Layer 8 of a small transformer language model trained on English Wikipedia (16 layers, counted from 0, width 96).
A neuron's activation on a vector x is ReLU(weights . x), where the dot is the dot product.
The model reads these tokens: "\n" "- " "Rober" "t " "Gre" "en" "id" "ge " "– " "ste" "el " "dr" "um" "s" ", " "tim" "b" "al" "es" "\n" "- " "D" "oy" "le " "Gr" "ish" "am " "– " "p"

The vector x that enters this layer's MLP at each token. A number n stands for n times 0.048.
0 "\n": -9 53 -13 6 18 38 23 -7 34 -8 27 -15 1 -14 16 -12 5 20 -5 -5 -17 2 33 -19 -4 27 -3 -5 13 -14 -10 -26 10 25 -6 8 -5 -19 -19 -21 29 12 4 10 -9 21 -28 30 -15 -7 -10 40 3 3 13 18 8 18 -2 5 -4 4 11 19 9 10 -1 8 30 -21 -2 9 2 20 -34 -21 -9 14 10 -13 -19 -10 -5 -7 1 30 2 -12 -80 -11 2 -21 -19 -42 18 -4
1 "- ": -27 23 -10 -24 10 35 12 -19 31 -8 30 -21 -30 -11 51 -37 12 10 -3 1 -22 -9 29 -2 1 25 5 2 13 -17 -19 -30 33 6 6 -20 -11 -19 -3 -16 57 -8 -33 5 15 26 -8 38 -2 23 14 51 -8 5 29 8 0 35 -25 -10 -4 -12 -8 13 6 11 9 11 23 -18 5 7 2 26 -33 -10 -26 -11 35 -13 -16 -24 6 -19 -1 21 16 -27 -67 12 0 -47 0 -29 16 17
2 "Rober": -6 21 -1 9 6 3 21 -27 94 -3 28 -1 18 -29 78 -32 -28 18 -9 -41 -19 14 36 9 -17 34 3 8 -25 -42 -40 20 15 21 -3 -8 10 -20 12 -21 8 16 -39 38 4 -12 -28 27 -26 -1 -5 63 0 5 10 2 3 -5 -25 -15 -4 -22 -9 15 -17 -27 13 -1 18 -5 -35 -1 -4 28 -17 -15 -72 33 21 -1 6 -7 1 -21 3 5 -5 6 -32 22 5 -23 -13 -23 56 19
3 "t ": -15 10 13 12 5 25 19 -19 19 0 51 25 -13 -3 29 -47 8 10 14 -30 -28 27 24 -8 5 21 -11 21 -18 -9 -36 9 36 -7 -29 -17 -35 -39 8 -17 25 -6 -34 -5 -37 12 -20 54 -11 0 5 52 18 -12 4 -22 -1 -5 8 5 33 -23 15 18 4 -3 18 3 36 -9 -21 -28 7 5 -13 1 -22 9 9 -5 5 22 22 -27 -21 7 -5 1 -59 26 10 -13 -8 -40 32 24
4 "Gre": -15 41 22 -12 -33 24 -1 -37 22 -41 43 1 11 -22 77 -32 -9 45 -21 1 -11 6 54 -12 2 22 -1 25 -8 -30 -22 -23 38 1 9 0 -16 -12 2 0 16 60 -10 18 -41 -4 -27 42 2 -25 -18 54 0 0 -3 7 -3 19 -13 -8 11 -38 19 1 -10 -17 15 9 18 0 -40 -18 6 27 -9 -30 -53 -2 15 -26 38 0 3 -28 -5 26 9 -22 -19 5 -14 -2 -7 -46 24 35
5 "en": -22 38 -17 -7 -17 45 2 -8 48 -20 54 19 32 -5 25 -52 -27 5 -17 -12 -9 7 54 -2 -15 34 -3 18 7 13 8 -23 -12 -1 -6 -46 -46 -41 0 -23 32 20 -27 2 -23 23 -7 40 11 13 -1 67 4 -1 4 0 3 11 14 -32 25 -10 -11 10 -25 -10 18 -58 29 -45 -25 -19 -14 46 -32 -37 -56 49 12 11 26 25 21 -29 -17 -15 21 16 -2 1 -12 10 -29 -28 22 -6
6 "id": 21 44 0 -15 -10 45 17 -8 55 -24 47 -27 7 -17 -13 -40 -28 33 -4 -39 -31 8 42 -10 -2 22 31 -21 -22 -16 -7 -38 23 12 0 -33 -11 -15 2 -17 58 8 -11 3 -29 29 -21 42 1 -14 -16 82 7 -20 -17 11 10 11 29 -22 8 0 -8 7 -33 21 -10 -17 14 -25 -60 2 -24 21 -20 -29 -57 5 2 10 46 23 11 -25 7 -14 26 2 -12 34 11 -11 -10 -42 25 6
7 "ge ": 14 14 32 -29 9 37 -9 -1 31 -27 47 -3 -13 23 33 -47 -11 19 -23 -24 -26 12 41 -12 -3 9 -15 3 -11 -25 -15 -18 24 -11 -15 -19 -39 -49 -10 -20 31 11 -10 0 -26 11 -30 58 4 -1 -2 67 6 -2 -2 -9 4 6 2 -5 42 4 15 12 18 13 16 9 33 -6 -23 -11 6 8 -6 5 -35 7 -2 -9 23 22 33 -41 -13 14 31 -5 -51 6 -13 -12 6 -43 9 11
8 "– ": 0 4 12 -18 -20 32 16 13 14 -9 37 -5 -23 0 61 -46 -31 -10 -6 -19 -8 -13 30 0 -4 26 4 -3 6 -8 -28 -6 31 29 7 -31 -21 -36 0 -14 37 -6 -24 1 -2 2 -30 51 -15 4 -16 61 -19 4 22 -10 -3 16 9 -8 28 -1 1 6 -11 8 -5 30 40 -5 -1 10 -10 10 -12 -37 -33 25 32 11 8 -1 -4 -18 -13 22 40 -17 -65 7 14 -20 4 -26 6 15
9 "ste": -16 18 -12 -5 11 47 36 -11 47 -18 57 -14 11 6 37 -44 -25 19 -28 -8 -1 5 23 -10 -4 -4 -3 22 -39 -56 -15 -20 55 22 4 -28 11 -28 5 -5 46 37 -16 16 23 -22 -19 45 -18 -10 -9 45 -6 5 10 -12 32 32 3 -8 -20 -4 5 -3 -38 -5 33 -26 38 -11 -23 0 -16 -19 -3 -5 -60 43 41 1 20 -24 -15 -39 9 16 6 7 -39 -1 13 4 -9 -32 -9 -12
10 "el ": 0 4 0 -17 1 27 10 3 41 11 31 -14 -9 7 82 -42 -6 -2 2 -26 6 20 59 -18 0 5 -9 23 -6 -18 -47 5 21 1 -3 -7 -17 -35 4 -12 26 -2 -7 -5 5 -14 -26 31 -15 -4 3 56 4 -12 11 -2 21 8 10 0 48 -7 0 -2 -15 -5 10 -13 49 -14 -13 4 -1 8 -1 -36 -33 31 40 -11 -9 8 -14 -33 -27 14 7 -19 -58 26 9 5 5 -38 -4 9
11 "dr": -21 34 4 -4 3 52 37 -19 50 13 14 -42 23 22 64 -73 -43 43 -31 -11 18 -8 53 -4 -24 -7 -17 51 -38 -49 -24 -9 27 -4 11 -33 -6 -30 11 1 56 21 2 13 -23 -6 -26 47 -11 -2 13 30 15 5 19 18 8 21 -7 26 15 7 8 -4 -41 -13 -13 -23 13 -28 -1 15 1 -22 15 -48 -54 24 30 -20 0 6 -5 -38 -7 21 6 -17 -17 22 -18 -34 1 -8 -23 13
12 "um": -12 15 20 -8 1 48 35 -28 55 31 31 -71 -2 2 32 -13 10 2 -14 -21 0 1 46 -7 -26 5 -3 10 -16 -7 -32 0 14 -10 14 -43 -19 -34 -2 -21 44 -9 24 -25 -24 -13 -17 38 -6 3 -27 73 29 3 -8 -12 -20 33 12 -10 7 1 12 48 -42 24 4 -12 34 -48 -15 6 -46 14 0 -53 -29 45 47 2 3 -13 -6 -65 -10 7 21 -23 -9 -1 -1 -22 24 -17 35 -4
13 "s": 0 58 10 -30 15 55 20 -19 31 25 48 -67 23 -19 19 -23 -21 6 0 -21 -12 3 38 -57 -4 34 -6 -14 -5 -47 -32 -14 28 -3 3 -37 3 -19 13 -20 61 8 -9 -9 0 -17 -5 42 -2 -1 -6 29 9 12 10 3 4 13 30 -2 21 33 -4 29 -41 1 10 -17 46 -60 -6 2 -31 18 -5 -13 -65 12 -7 -18 -3 27 -16 -49 -9 26 16 -23 -16 13 36 -10 9 -30 -3 -4
14 ", ": 1 -10 19 3 -1 44 21 7 10 19 36 -26 -10 20 32 -17 -15 -3 -3 -29 1 6 39 -47 -11 33 -3 21 1 -27 -30 -17 10 14 4 -9 5 -22 -10 -17 26 -9 -3 -3 -15 3 -15 27 -7 -4 -10 69 -12 13 21 -5 -11 9 19 -19 29 -9 9 -8 -5 4 16 5 37 -18 3 10 -10 0 -14 -33 -40 24 47 -7 -15 6 -20 -42 -9 30 31 -4 -67 11 10 -4 9 -32 -8 22
15 "tim": -21 14 9 -14 -15 55 53 0 58 17 7 -61 -7 -14 -12 -6 8 18 13 -14 9 -11 49 -16 15 3 -14 61 -2 -8 -27 -15 34 13 6 -42 7 7 12 -2 29 -12 23 0 -39 -24 -21 50 10 8 -33 48 15 0 11 -25 -4 19 8 -15 6 -13 39 1 -68 24 5 14 32 -37 -20 11 -5 -4 7 -32 -53 3 -3 1 -9 -38 -17 -52 -16 12 11 0 -26 37 -11 -25 18 -28 18 6
16 "b": 20 11 35 -8 14 37 20 -1 41 -10 23 -49 -16 -24 20 -58 -27 21 -17 -11 -5 8 30 -61 20 22 4 12 -28 -9 -49 -22 29 9 24 -24 20 -60 7 11 40 -6 13 -4 -23 -14 -8 46 1 15 -3 42 -3 24 40 -35 -37 10 26 -42 16 34 6 18 -52 7 33 9 56 -40 0 3 -26 15 -14 -42 -67 15 32 -17 -18 -7 -8 -22 0 8 -15 7 -10 2 8 -16 -5 -7 -8 11
17 "al": 10 48 -16 -13 32 69 24 -21 33 29 24 -67 -5 -2 5 -27 -10 18 6 -20 12 20 53 -41 12 40 8 3 -10 -51 -39 -14 -1 11 -7 -30 -21 -25 -15 -3 58 -9 -6 -24 -8 -10 -15 47 -9 -11 17 59 13 18 7 -27 -18 8 16 -27 33 7 -3 -6 -73 5 11 11 24 -37 -34 18 10 31 -22 -7 -32 16 39 -12 -15 -29 -3 -32 -34 34 -16 23 -4 27 -2 -11 -8 -25 18 4
18 "es": 17 69 8 -22 32 69 -7 6 38 16 48 -16 -1 -19 -31 -40 5 5 0 -16 -18 14 35 -47 14 41 -8 -7 7 -27 -27 -11 -13 -5 2 -50 -10 -36 3 -24 41 31 -9 -17 19 -15 10 62 -8 -16 3 33 31 19 3 -5 9 16 -6 -19 25 3 7 -1 -56 -1 -4 3 43 -41 -40 -4 -18 34 14 -13 -40 6 21 -31 -17 -6 -11 -55 -24 19 16 0 -12 31 13 -11 21 -32 -1 -6
19 "\n": -1 36 0 3 27 49 28 12 37 25 24 -29 -29 6 27 -29 -15 13 2 -24 -13 -1 32 -33 -4 28 -18 -14 0 -24 5 -26 3 24 2 -11 1 -16 -18 -20 51 -11 1 -7 11 18 -31 57 -18 4 -10 34 -3 7 0 12 -13 12 -10 -23 12 5 10 1 4 -7 8 15 43 -12 1 23 0 16 -5 -42 -23 13 24 -19 -27 3 6 -37 -1 38 21 -6 -59 -13 7 -16 0 -53 14 9
20 "- ": -11 28 -13 -19 5 28 25 -7 33 14 28 -13 -32 -9 44 -40 0 0 3 -3 -16 -13 30 -9 7 45 -7 -3 -5 -22 -22 -30 15 12 11 -33 6 -15 8 -5 57 -9 -26 -12 7 7 -18 47 -11 30 5 37 -12 2 14 -7 -6 24 -31 -17 24 -23 7 -3 13 -5 21 12 26 -8 14 4 -13 16 -10 -27 -27 6 41 -19 -28 -15 13 -24 0 24 23 -22 -60 9 -4 -37 16 -42 10 37
21 "D": 4 20 -25 2 -28 15 20 -10 70 4 44 -36 -31 2 34 -36 2 22 -24 -44 -1 17 46 -36 18 31 -12 -8 -23 -42 -13 -30 9 23 -3 -29 25 -3 27 4 51 -12 -18 7 -5 -3 -21 38 0 33 1 44 -2 -20 5 0 19 -14 -18 -24 4 8 13 -19 -13 0 12 -2 44 -3 -6 -6 -26 13 -9 -22 -20 -3 14 -51 -4 -6 8 -31 -2 14 -10 -14 -31 17 -8 -22 15 -24 23 57
22 "oy": -15 46 17 -30 -36 13 19 -15 72 -9 26 12 -13 -34 42 2 0 10 -13 -23 -12 -5 40 -26 5 -6 16 -1 -1 -10 -23 6 -25 0 20 -32 -6 -36 30 15 54 -23 -9 -33 -17 -14 -38 38 -42 -11 -12 74 0 21 10 -24 -30 -2 10 6 13 -22 24 4 -32 4 21 4 34 5 -7 -4 -30 19 13 -9 -37 6 22 -24 -16 7 9 -15 -2 20 -9 24 -17 26 8 -13 -2 -48 59 24
23 "le ": 6 15 41 -17 7 17 9 -10 35 22 33 -5 -27 12 42 -37 -7 16 -12 -24 -14 30 38 -7 6 9 -21 -2 -20 -20 -32 -6 8 6 -9 -15 -10 -43 11 -12 32 -15 -24 -26 -7 -3 -34 52 -2 12 16 55 1 -5 -11 -30 -3 -8 -8 -12 55 -15 24 2 19 -13 22 10 35 -7 -12 -21 11 10 4 -5 -28 -3 12 -19 -7 29 29 -28 -14 2 2 1 -50 12 0 4 11 -51 17 36
24 "Gr": 1 19 20 -13 10 56 16 -38 20 -24 18 -30 0 20 84 -34 -30 34 -27 -26 -16 6 53 -24 -18 46 -4 20 -29 -51 16 -9 38 4 7 -38 22 -60 20 -6 48 -2 5 7 -31 -7 -30 48 11 6 -27 21 -2 6 -2 11 4 -21 -39 -30 25 -21 15 -12 -27 11 11 7 13 -21 -8 4 -17 15 -8 -54 -13 0 25 -28 27 7 15 -22 -42 10 12 -14 -6 13 18 16 -1 -27 15 36
25 "ish": -4 43 22 -34 -5 44 15 -27 28 -5 21 -8 -11 31 6 -25 -38 35 -27 -28 -34 -2 45 -38 3 26 -6 6 -27 -26 -4 16 7 1 -7 -24 -2 -22 22 -27 65 -3 -4 -30 -9 -16 -20 52 0 -8 -13 38 4 8 -16 -18 -3 26 18 3 8 -42 17 19 -15 10 -1 2 24 -15 -10 -4 -20 33 -19 -30 -80 51 31 -4 16 4 -12 -39 -16 4 10 11 16 6 10 -24 12 -50 50 34
26 "am ": 16 19 27 -23 24 40 -4 -10 4 16 17 -24 -13 18 39 -27 -21 6 -15 -40 -13 9 29 -21 3 12 -21 10 -16 -26 -16 -2 12 -5 -19 -25 -18 -39 -3 -28 38 -12 -17 -19 -30 -19 -31 52 12 20 3 68 -10 -9 -24 -16 -22 6 -8 2 51 2 16 14 17 10 11 27 47 -18 -15 -17 7 7 17 9 -49 27 20 -9 12 11 32 -23 -15 7 17 -9 -32 21 0 -25 7 -54 24 35
27 "– ": 11 5 14 -21 -17 32 18 23 1 2 31 -9 -29 8 61 -46 -46 -13 -2 -16 4 -12 26 -2 1 27 -6 -5 2 -10 -25 -3 15 26 13 -39 -6 -33 8 -8 40 -13 -19 -12 -1 -12 -33 55 -13 12 -20 48 -25 3 7 -19 -14 12 2 -14 35 -8 1 -11 -13 -2 -3 34 44 -3 8 12 -20 2 6 -41 -30 28 38 5 7 3 7 -23 -10 22 41 -12 -54 6 22 -14 16 -36 10 31
28 "p": 8 12 11 -33 30 30 27 10 51 9 19 -45 3 -23 41 -24 -21 23 -17 -15 15 2 24 -58 12 16 -13 39 -7 -23 -31 -10 27 26 16 -28 12 -42 7 16 49 -29 15 16 -5 -8 -17 19 14 6 17 11 -15 10 4 -31 4 19 18 -11 25 -33 15 -1 -48 -12 26 -22 53 -19 21 9 -39 12 27 -46 -41 28 6 -22 -20 -14 7 -52 -5 -4 0 -31 -27 16 26 -30 21 -30 -13 32

Each question shows the input weights of one neuron of the MLP. A number n stands for n times 0.014.

n261: 33 -10 12 -38 -30 -23 -3 -8 14 2 -23 32 29 4 -9 21 7 2 -10 -17 4 -13 21 7 -4 31 -33 -31 -33 -2 5 -16 13 9 4 -3 21 22 -9 2 -3 24 -4 -20 -4 14 -10 -17 26 36 17 2 -2 2 -1 -4 0 -11 -28 3 -20 -22 16 25 28 17 -4 25 -18 -2 -2 7 -2 -1 18 7 -10 -32 22 -15 -33 -1 2 8 29 8 7 4 -32 -12 -2 -11 -14 55 1 -7
On which token does it fire most, and how strongly? 20 "- ", at about 1.3

n131: 2 -17 11 12 -12 9 -10 3 -13 9 8 -3 -3 3 1 -10 -8 23 -1 5 4 11 -14 3 -11 -5 -6 2 -11 -9 -5 10 0 8 29 -5 7 18 12 8 -12 -11 4 -5 -24 1 39 -10 -7 -1 6 7 -11 -15 7 -2 3 12 6 7 -8 -7 2 8 4 -4 24 -9 -3 -5 3 7 -7 -10 -7 16 15 -5 0 2 -9 -12 0 -15 22 -16 16 -18 22 4 -7 -36 8 -9 -12 12
Which token does this neuron like most? 28 "p"

n143: 26 18 -26 2 -8 1 31 3 -18 -9 7 -29 -9 19 -8 21 3 -2 -29 1 -24 27 16 9 5 15 -39 -17 -25 4 -3 7 2 -8 20 39 -27 29 -27 37 1 -2 15 -21 -17 6 13 -1 -9 21 9 -2 18 -15 -25 -9 -9 -9 -30 25 9 3 -42 11 -13 6 5 19 -13 -6 18 -9 38 -7 -20 22 -4 -12 18 14 -6 -4 -11 4 -21 -1 0 23 18 8 -30 22 -2 -11 4 -5
Which token does this neuron like most? 17 "al"

n30: 0 22 -7 -18 1 0 -20 -19 -18 -29 3 15 15 -6 -42 16 8 -5 0 2 -10 7 -11 -6 -12 8 6 19 -11 17 54 -18 34 -9 19 8 -13 -4 20 -37 -19 -18 -10 5 2 -7 14 5 -3 15 1 7 0 12 -13 -2 26 1 0 0 2 19 6 -16 6 -6 2 21 -2 -4 14 4 9 -13 -6 -44 -21 -19 2 30 -4 5 9 11 -18 -21 -2 6 21 8 19 -9 27 -10 -9 5
On which token does it fire most, and how strongly? 6 "id", at about 1.1

n140: 16 -26 15 6 16 -2 -5 -30 -6 -12 16 0 9 8 -12 27 4 -7 -26 -22 10 4 -10 2 5 1 1 6 -8 44 9 6 7 -35 -3 -2 -5 -12 -24 -16 3 -4 -13 3 -29 20 31 2 -5 14 -5 -21 -21 -20 -3 -16 3 0 17 47 -7 -3 -21 -10 21 0 17 12 8 -8 -18 -13 25 -12 2 1 -8 6 -26 -3 22 6 2 -13 -18 1 19 4 25 17 5 -19 -10 -26 21 24
Which token does this neuron like most? 26 "am "

n193: 0 11 -6 20 -5 -10 4 1 -6 -12 -22 -21 -20 -42 -2 26 4 31 -2 16 26 5 -9 16 -32 -7 6 27 14 11 14 27 16 -29 21 18 -8 -20 9 23 -11 -15 27 -25 -11 0 -30 22 -14 -14 -11 6 -2 3 2 -14 -3 -2 4 -1 -10 -17 3 -10 23 12 7 15 -1 7 34 -29 15 3 -20 36 3 -2 1 6 0 -17 12 -21 0 -21 17 -7 11 9 -23 3 21 0 -13 -35
Which token does this neuron like most? 15 "tim"

n351: -8 -15 -17 7 32 1 -36 37 -8 -10 15 20 -14 -1 -25 -26 11 31 -1 18 -12 -6 9 3 1 -14 16 -16 -12 -18 -20 9 -12 -29 -4 -9 -8 11 -7 4 -12 21 -6 25 -1 -9 11 6 -17 -8 -6 -4 -31 -40 6 -20 10 -27 -5 -2 15 27 -10 -8 12 -5 12 33 -9 14 4 -11 2 0 -13 12 0 -7 7 26 -9 -6 16 -25 17 -2 -3 19 22 13 8 -17 -6 22 -3 5
Which token does this neuron like most? 7 "ge "

n237: -1 -15 -4 -5 9 0 2 -9 7 -21 11 18 -18 -19 22 17 -22 9 9 10 20 -5 3 23 -9 -1 9 -23 -7 19 10 -2 13 -12 -9 -4 2 5 1 -24 -17 -9 -11 9 -21 9 -5 -24 -8 -4 7 -11 -7 15 -31 1 14 7 3 6 -8 31 -12 -12 12 15 -16 1 13 -2 3 11 -2 -5 -15 -13 -3 6 0 0 36 9 -2 -12 4 -17 18 0 -12 -3 22 5 10 -11 13 -12
On which token does it fire most, and how strongly? 6 "id", at about 2.4

n331: -21 -10 -10 14 7 -2 -6 25 10 17 -19 -17 -23 23 -25 -18 3 -7 24 1 -21 -22 -10 31 23 7 -20 38 -1 15 2 25 6 -3 8 30 16 8 -45 9 -1 -18 -12 4 11 -9 -17 -16 0 3 -6 -3 -7 4 1 19 6 -28 -8 24 21 16 7 -15 1 -12 10 8 12 21 -22 19 6 0 -25 -22 6 0 -15 3 -10 19 13 -26 12 5 -15 -21 -5 16 -7 14 -24 -8 4 -21
On which token does it fire most, and how strongly? 19 "\n", at about 1.1

n297: -7 -3 30 4 -2 -35 -4 16 -31 -6 22 -15 -51 -32 -24 34 12 -31 -9 -15 23 3 12 25 11 -1 0 -4 -30 -7 -4 34 3 40 16 0 5 30 -28 -33 1 -31 -7 -3 4 -6 4 6 -20 -8 -29 1 20 -24 -4 -12 4 3 -13 16 24 0 24 13 16 18 22 20 4 -47 11 -5 10 12 -40 24 -7 -20 6 2 -7 -20 -22 10 1 -2 27 -25 -7 -11 26 10 -11 46 -18 26
Which token does this neuron like most? 8 "– "

n308: -2 20 -27 38 -16 22 26 23 3 -10 -61 28 -7 37 -4 -15 5 -2 -2 1 -13 27 14 27 1 18 -9 -1 -16 9 6 -2 5 -14 12 -5 24 -18 5 -11 -9 -6 2 -6 -12 -4 -8 -22 13 4 -21 9 -2 5 -4 11 21 17 -33 17 -11 -2 -3 50 27 -19 -8 22 0 -8 -10 -11 -11 23 -30 -14 8 18 -35 -2 -33 3 30 13 -4 2 -13 22 -23 -8 -13 9 10 -7 -19 10
On which token does it fire most, and how strongly? 0 "\n", at about 3.7

n168: -19 8 -14 -15 1 5 -13 -11 -1 11 -10 -18 -23 15 -14 27 20 39 -2 -17 18 -5 -15 18 -10 5 6 -17 24 16 -17 -27 -58 24 36 7 38 13 8 29 15 3 -6 35 18 10 -27 -25 17 -20 33 -4 -14 13 7 5 12 -7 22 7 -2 19 -25 7 47 8 -5 9 -6 -22 23 -28 17 -22 -26 -21 10 -10 -12 -25 4 -17 -23 25 5 2 11 -2 -23 16 28 15 13 -6 -29 -9
On which token does it fire most, and how strongly? 0 "\n", at about 1.6

n31: 15 6 13 -41 -17 -1 5 -5 -27 1 0 1 -29 12 11 15 35 3 46 -2 -1 -1 -6 14 -16 -40 -2 -18 9 -23 -11 28 -33 -7 26 15 7 -13 -12 41 -2 -24 15 -40 -10 3 31 19 30 2 -1 4 10 -29 -15 5 16 -9 7 -7 5 19 9 20 6 9 -20 -29 0 -2 30 18 -19 -36 -16 22 12 10 19 -21 -12 0 -25 -7 -5 -5 -4 -24 6 -2 -25 -41 4 26 22 15
On which token does it fire most, and how strongly? 12 "um", at about 2.3

n79: 5 13 -22 -7 14 -13 13 -25 5 -3 -5 24 2 9 -2 -26 -28 20 22 -19 -4 6 -14 7 -4 -8 -5 2 -16 10 -4 2 -22 26 11 2 11 -3 4 -16 -18 2 -27 0 1 12 1 -25 -33 3 16 12 18 -41 -20 14 -12 5 -13 7 -16 -5 26 -3 22 -25 19 31 0 -9 9 -16 5 18 -21 3 35 -8 -14 -9 -7 22 28 13 -19 5 7 51 -11 -5 7 8 -6 -6 14 10
On which token does it fire most, and how strongly? 3 "t ", at about 3.4

n231: -7 -1 -21 -29 -29 22 -9 6 -12 -43 -17 18 0 7 3 0 -30 6 35 -10 16 -27 -14 5 -12 6 -19 20 41 -27 9 14 4 16 14 -6 -10 -12 5 -3 -5 -6 -8 -2 10 -6 15 -1 11 14 -9 -3 16 -17 -18 -2 14 -21 21 22 19 28 -36 -37 4 16 -3 19 38 16 19 13 13 -29 -9 -7 32 -1 -12 -26 17 -26 -17 1 14 14 -3 39 -4 -19 -2 -22 -15 42 12 -3
Which token does this neuron like most? 27 "– "

n106: -60 -13 10 4 -13 14 5 -19 -15 -47 -3 -1 -9 20 14 -12 15 -8 29 17 5 -3 6 7 21 -14 -7 11 32 -18 7 16 -45 -11 -2 22 8 -7 5 11 2 -17 33 -40 5 3 -10 -7 13 31 1 -18 17 -10 21 7 -2 9 -22 2 2 26 21 13 -1 -42 -1 23 4 17 37 -23 1 18 -3 -8 -24 -14 4 4 26 1 -3 0 -11 -33 24 -2 10 -15 20 35 -47 -3 -6 -20
Which token does this neuron like most? 24 "Gr"

n145: -5 -18 37 1 31 -22 -25 -11 15 -7 2 14 0 -15 4 -3 8 -25 -18 2 -4 -21 -4 -10 6 2 -12 8 6 -14 23 -36 17 27 -16 39 34 4 14 -31 -6 39 4 -17 12 -9 -23 -21 17 21 24 -12 9 -7 -10 -5 -18 -36 5 10 -22 35 -13 -3 -17 -22 15 7 30 14 -6 -1 21 -1 -11 29 -29 26 -39 13 -28 -16 16 -7 -4 -2 1 20 2 -11 24 -5 -13 35 -7 7
Its three highest activations, in order, are on tokens 2 "Rober", 16 "b", 9 "ste"

n244: 15 -22 10 -2 -20 -8 22 -5 7 -21 -5 16 -9 -6 -14 24 19 -18 -30 -2 -6 -45 12 10 27 -17 6 -17 -10 50 -4 -1 29 15 13 -28 5 17 23 7 9 14 -9 22 13 -3 24 -15 -8 -5 9 -1 -5 7 -26 -4 44 -34 -30 11 -21 -20 22 -1 7 -18 14 -6 45 11 -17 36 43 6 -11 -34 13 12 -29 -3 -21 25 -8 -18 -6 -8 4 5 5 3 -28 -13 -15 -1 -31 10
Which token does this neuron like most? 21 "D"

n180: -9 -30 -4 0 15 -9 -22 15 -7 -9 -10 27 -2 -1 -12 -7 -3 -9 -26 -8 16 -13 7 -2 0 -5 9 3 11 13 -11 -6 -4 0 -3 -4 -23 -7 21 17 8 -1 -33 0 5 -4 -12 -14 17 -16 -4 5 -21 12 -12 -1 13 -26 15 0 37 9 32 -13 10 0 -6 41 8 16 -10 12 27 11 -11 -7 -16 -12 -18 11 -8 8 -8 4 14 -16 -10 -29 12 13 4 10 -1 -18 11 -5
Which token does this neuron like most? 23 "le "

n117: -17 -9 -5 -4 16 0 2 2 4 1 6 18 -6 22 6 25 11 9 28 -10 -15 -27 -7 -9 0 3 4 -16 34 -4 33 1 -16 12 26 37 -4 -4 8 21 -24 0 -17 -24 -3 -23 -8 3 11 -24 1 -10 19 -7 11 -19 11 19 -26 -13 2 5 1 -20 -20 9 -26 39 -16 12 -15 -28 3 -19 26 29 -45 -23 37 -7 -2 5 1 7 -41 2 14 -25 8 27 15 2 -9 18 0 -16
Which token does this neuron like most? 18 "es"

n100: 15 -25 -29 18 -14 -29 17 9 17 15 -29 17 7 -12 -22 -24 4 18 12 -24 -2 -14 29 33 -4 5 -14 -6 5 13 -5 13 17 -8 30 8 -24 7 -24 21 -8 19 -1 -12 39 -13 43 4 -8 -20 5 -36 -25 8 -13 8 11 5 -1 50 19 31 -3 -12 24 -11 26 -9 4 -18 -12 -1 -25 43 -10 0 19 10 13 -11 5 6 17 9 -3 -8 6 7 -34 -29 9 2 3 -24 14 -7
Which token does this neuron like most? 0 "\n"

n184: 19 -25 -4 -7 14 -3 -11 -24 -2 18 12 10 15 -9 25 11 -3 -3 0 -18 -23 -10 -23 -36 -6 23 14 10 -8 -3 4 20 -5 -7 6 31 -24 7 7 9 10 -20 9 51 -12 12 -16 -10 -4 -43 7 -29 -13 -33 9 -2 27 10 24 -8 27 -1 -15 -25 22 -22 27 -6 -9 5 3 19 -35 3 -20 33 -1 19 6 5 12 -16 16 18 7 25 2 -41 27 -10 -19 15 25 -26 -12 3
On which token does it fire most, and how strongly? 28 "p", at about 2.3

n243: 7 -4 -10 -20 28 6 38 -23 15 -26 -30 15 5 -17 -6 1 -6 -3 -6 25 17 -24 6 15 25 19 -13 -1 25 29 7 -8 37 -12 -11 -1 11 6 11 13 -13 24 -6 -16 1 -9 -30 1 -8 9 -32 -2 6 8 -7 -22 -6 10 -1 18 12 3 20 7 -7 -25 -17 -15 -27 29 53 -21 4 -28 -21 20 -14 -12 6 -14 -35 -30 -32 29 -52 8 -4 -39 -1 4 25 -4 -12 40 9 9
Its two highest activations, in order, are on tokens 15 "tim", 20 "- "

n230: 8 12 12 18 -12 1 11 14 -8 -27 -1 4 -48 -23 -45 17 -17 -16 4 -31 1 -36 18 -3 18 -1 -4 -2 7 11 7 -2 17 6 15 0 3 -9 6 6 3 4 -5 7 9 3 1 -11 10 -21 23 -16 15 24 8 37 31 13 -26 7 -6 -11 -7 -14 12 9 -5 16 3 -21 -18 6 -24 -23 -6 0 10 -36 -14 -9 -17 -6 48 -17 -16 17 3 -24 3 16 29 -1 -19 23 -30 33
Its three highest activations, in order, are on tokens 18 "es", 21 "D", 1 "- "

n74: -7 0 0 -9 -10 -12 8 15 -2 -8 4 3 3 6 -22 -11 4 7 -3 -13 33 18 16 -12 25 -3 -1 -26 1 -8 21 -19 6 4 21 31 18 11 -23 -8 -11 11 15 9 17 7 -11 -12 11 -1 16 -9 3 -17 -13 -13 -36 -18 -23 2 3 7 -1 14 3 -6 -16 -8 7 2 4 -17 18 -12 6 17 6 -30 10 11 -11 3 -18 -17 -7 3 14 -14 4 18 32 -25 2 -3 -1 7
Which token does this neuron like most? 21 "D"

n262: -22 0 -10 -10 -8 -46 -26 -1 -4 3 16 4 21 -22 -7 -20 -2 -5 -3 -16 15 -7 -23 8 -21 -36 8 -17 5 -31 11 32 10 -11 -1 -11 34 5 -6 7 22 -4 -32 -8 -6 14 24 -1 -24 -5 -19 6 -4 -4 -3 -18 19 -8 0 -15 -16 1 17 18 17 9 9 19 15 -11 4 -8 21 8 9 30 16 30 -11 15 -20 23 31 6 2 -2 21 -14 -11 -2 15 -3 0 0 12 -2
Its three highest activations, in order, are on tokens 3 "t ", 2 "Rober", 22 "oy"

n7: -19 -2 -29 10 24 -8 -11 -5 -6 3 3 42 -25 15 -11 18 4 -45 10 -16 -45 7 5 1 -1 -4 -14 3 -11 -1 11 -22 2 -5 15 17 20 25 -3 34 16 -12 -15 3 10 31 11 -17 -17 22 -4 3 -37 11 8 16 52 -14 -20 1 13 -44 32 7 -36 12 16 -2 -18 6 19 -15 7 -2 5 38 7 8 11 -8 20 18 3 7 -27 -6 13 9 -10 -43 -4 -17 7 -19 -9 -8
Which token does this neuron like most? 20 "- "

n158: -6 -10 35 17 -15 9 27 2 -8 33 5 36 -6 -5 -23 10 -29 13 12 11 28 29 -18 -20 4 12 -3 -26 16 14 -1 -61 -9 -10 -7 -32 17 23 -15 24 31 -10 -4 -14 -11 40 18 -29 -31 10 56 -31 -15 12 -5 19 1 16 12 30 33 14 11 -12 5 14 30 -44 -26 -37 -23 -45 -4 -1 -11 14 -17 -9 5 -27 11 8 -10 6 18 -1 -36 -3 -17 -13 13 8 -4 43 -8 9
Which token does this neuron like most? 13 "s"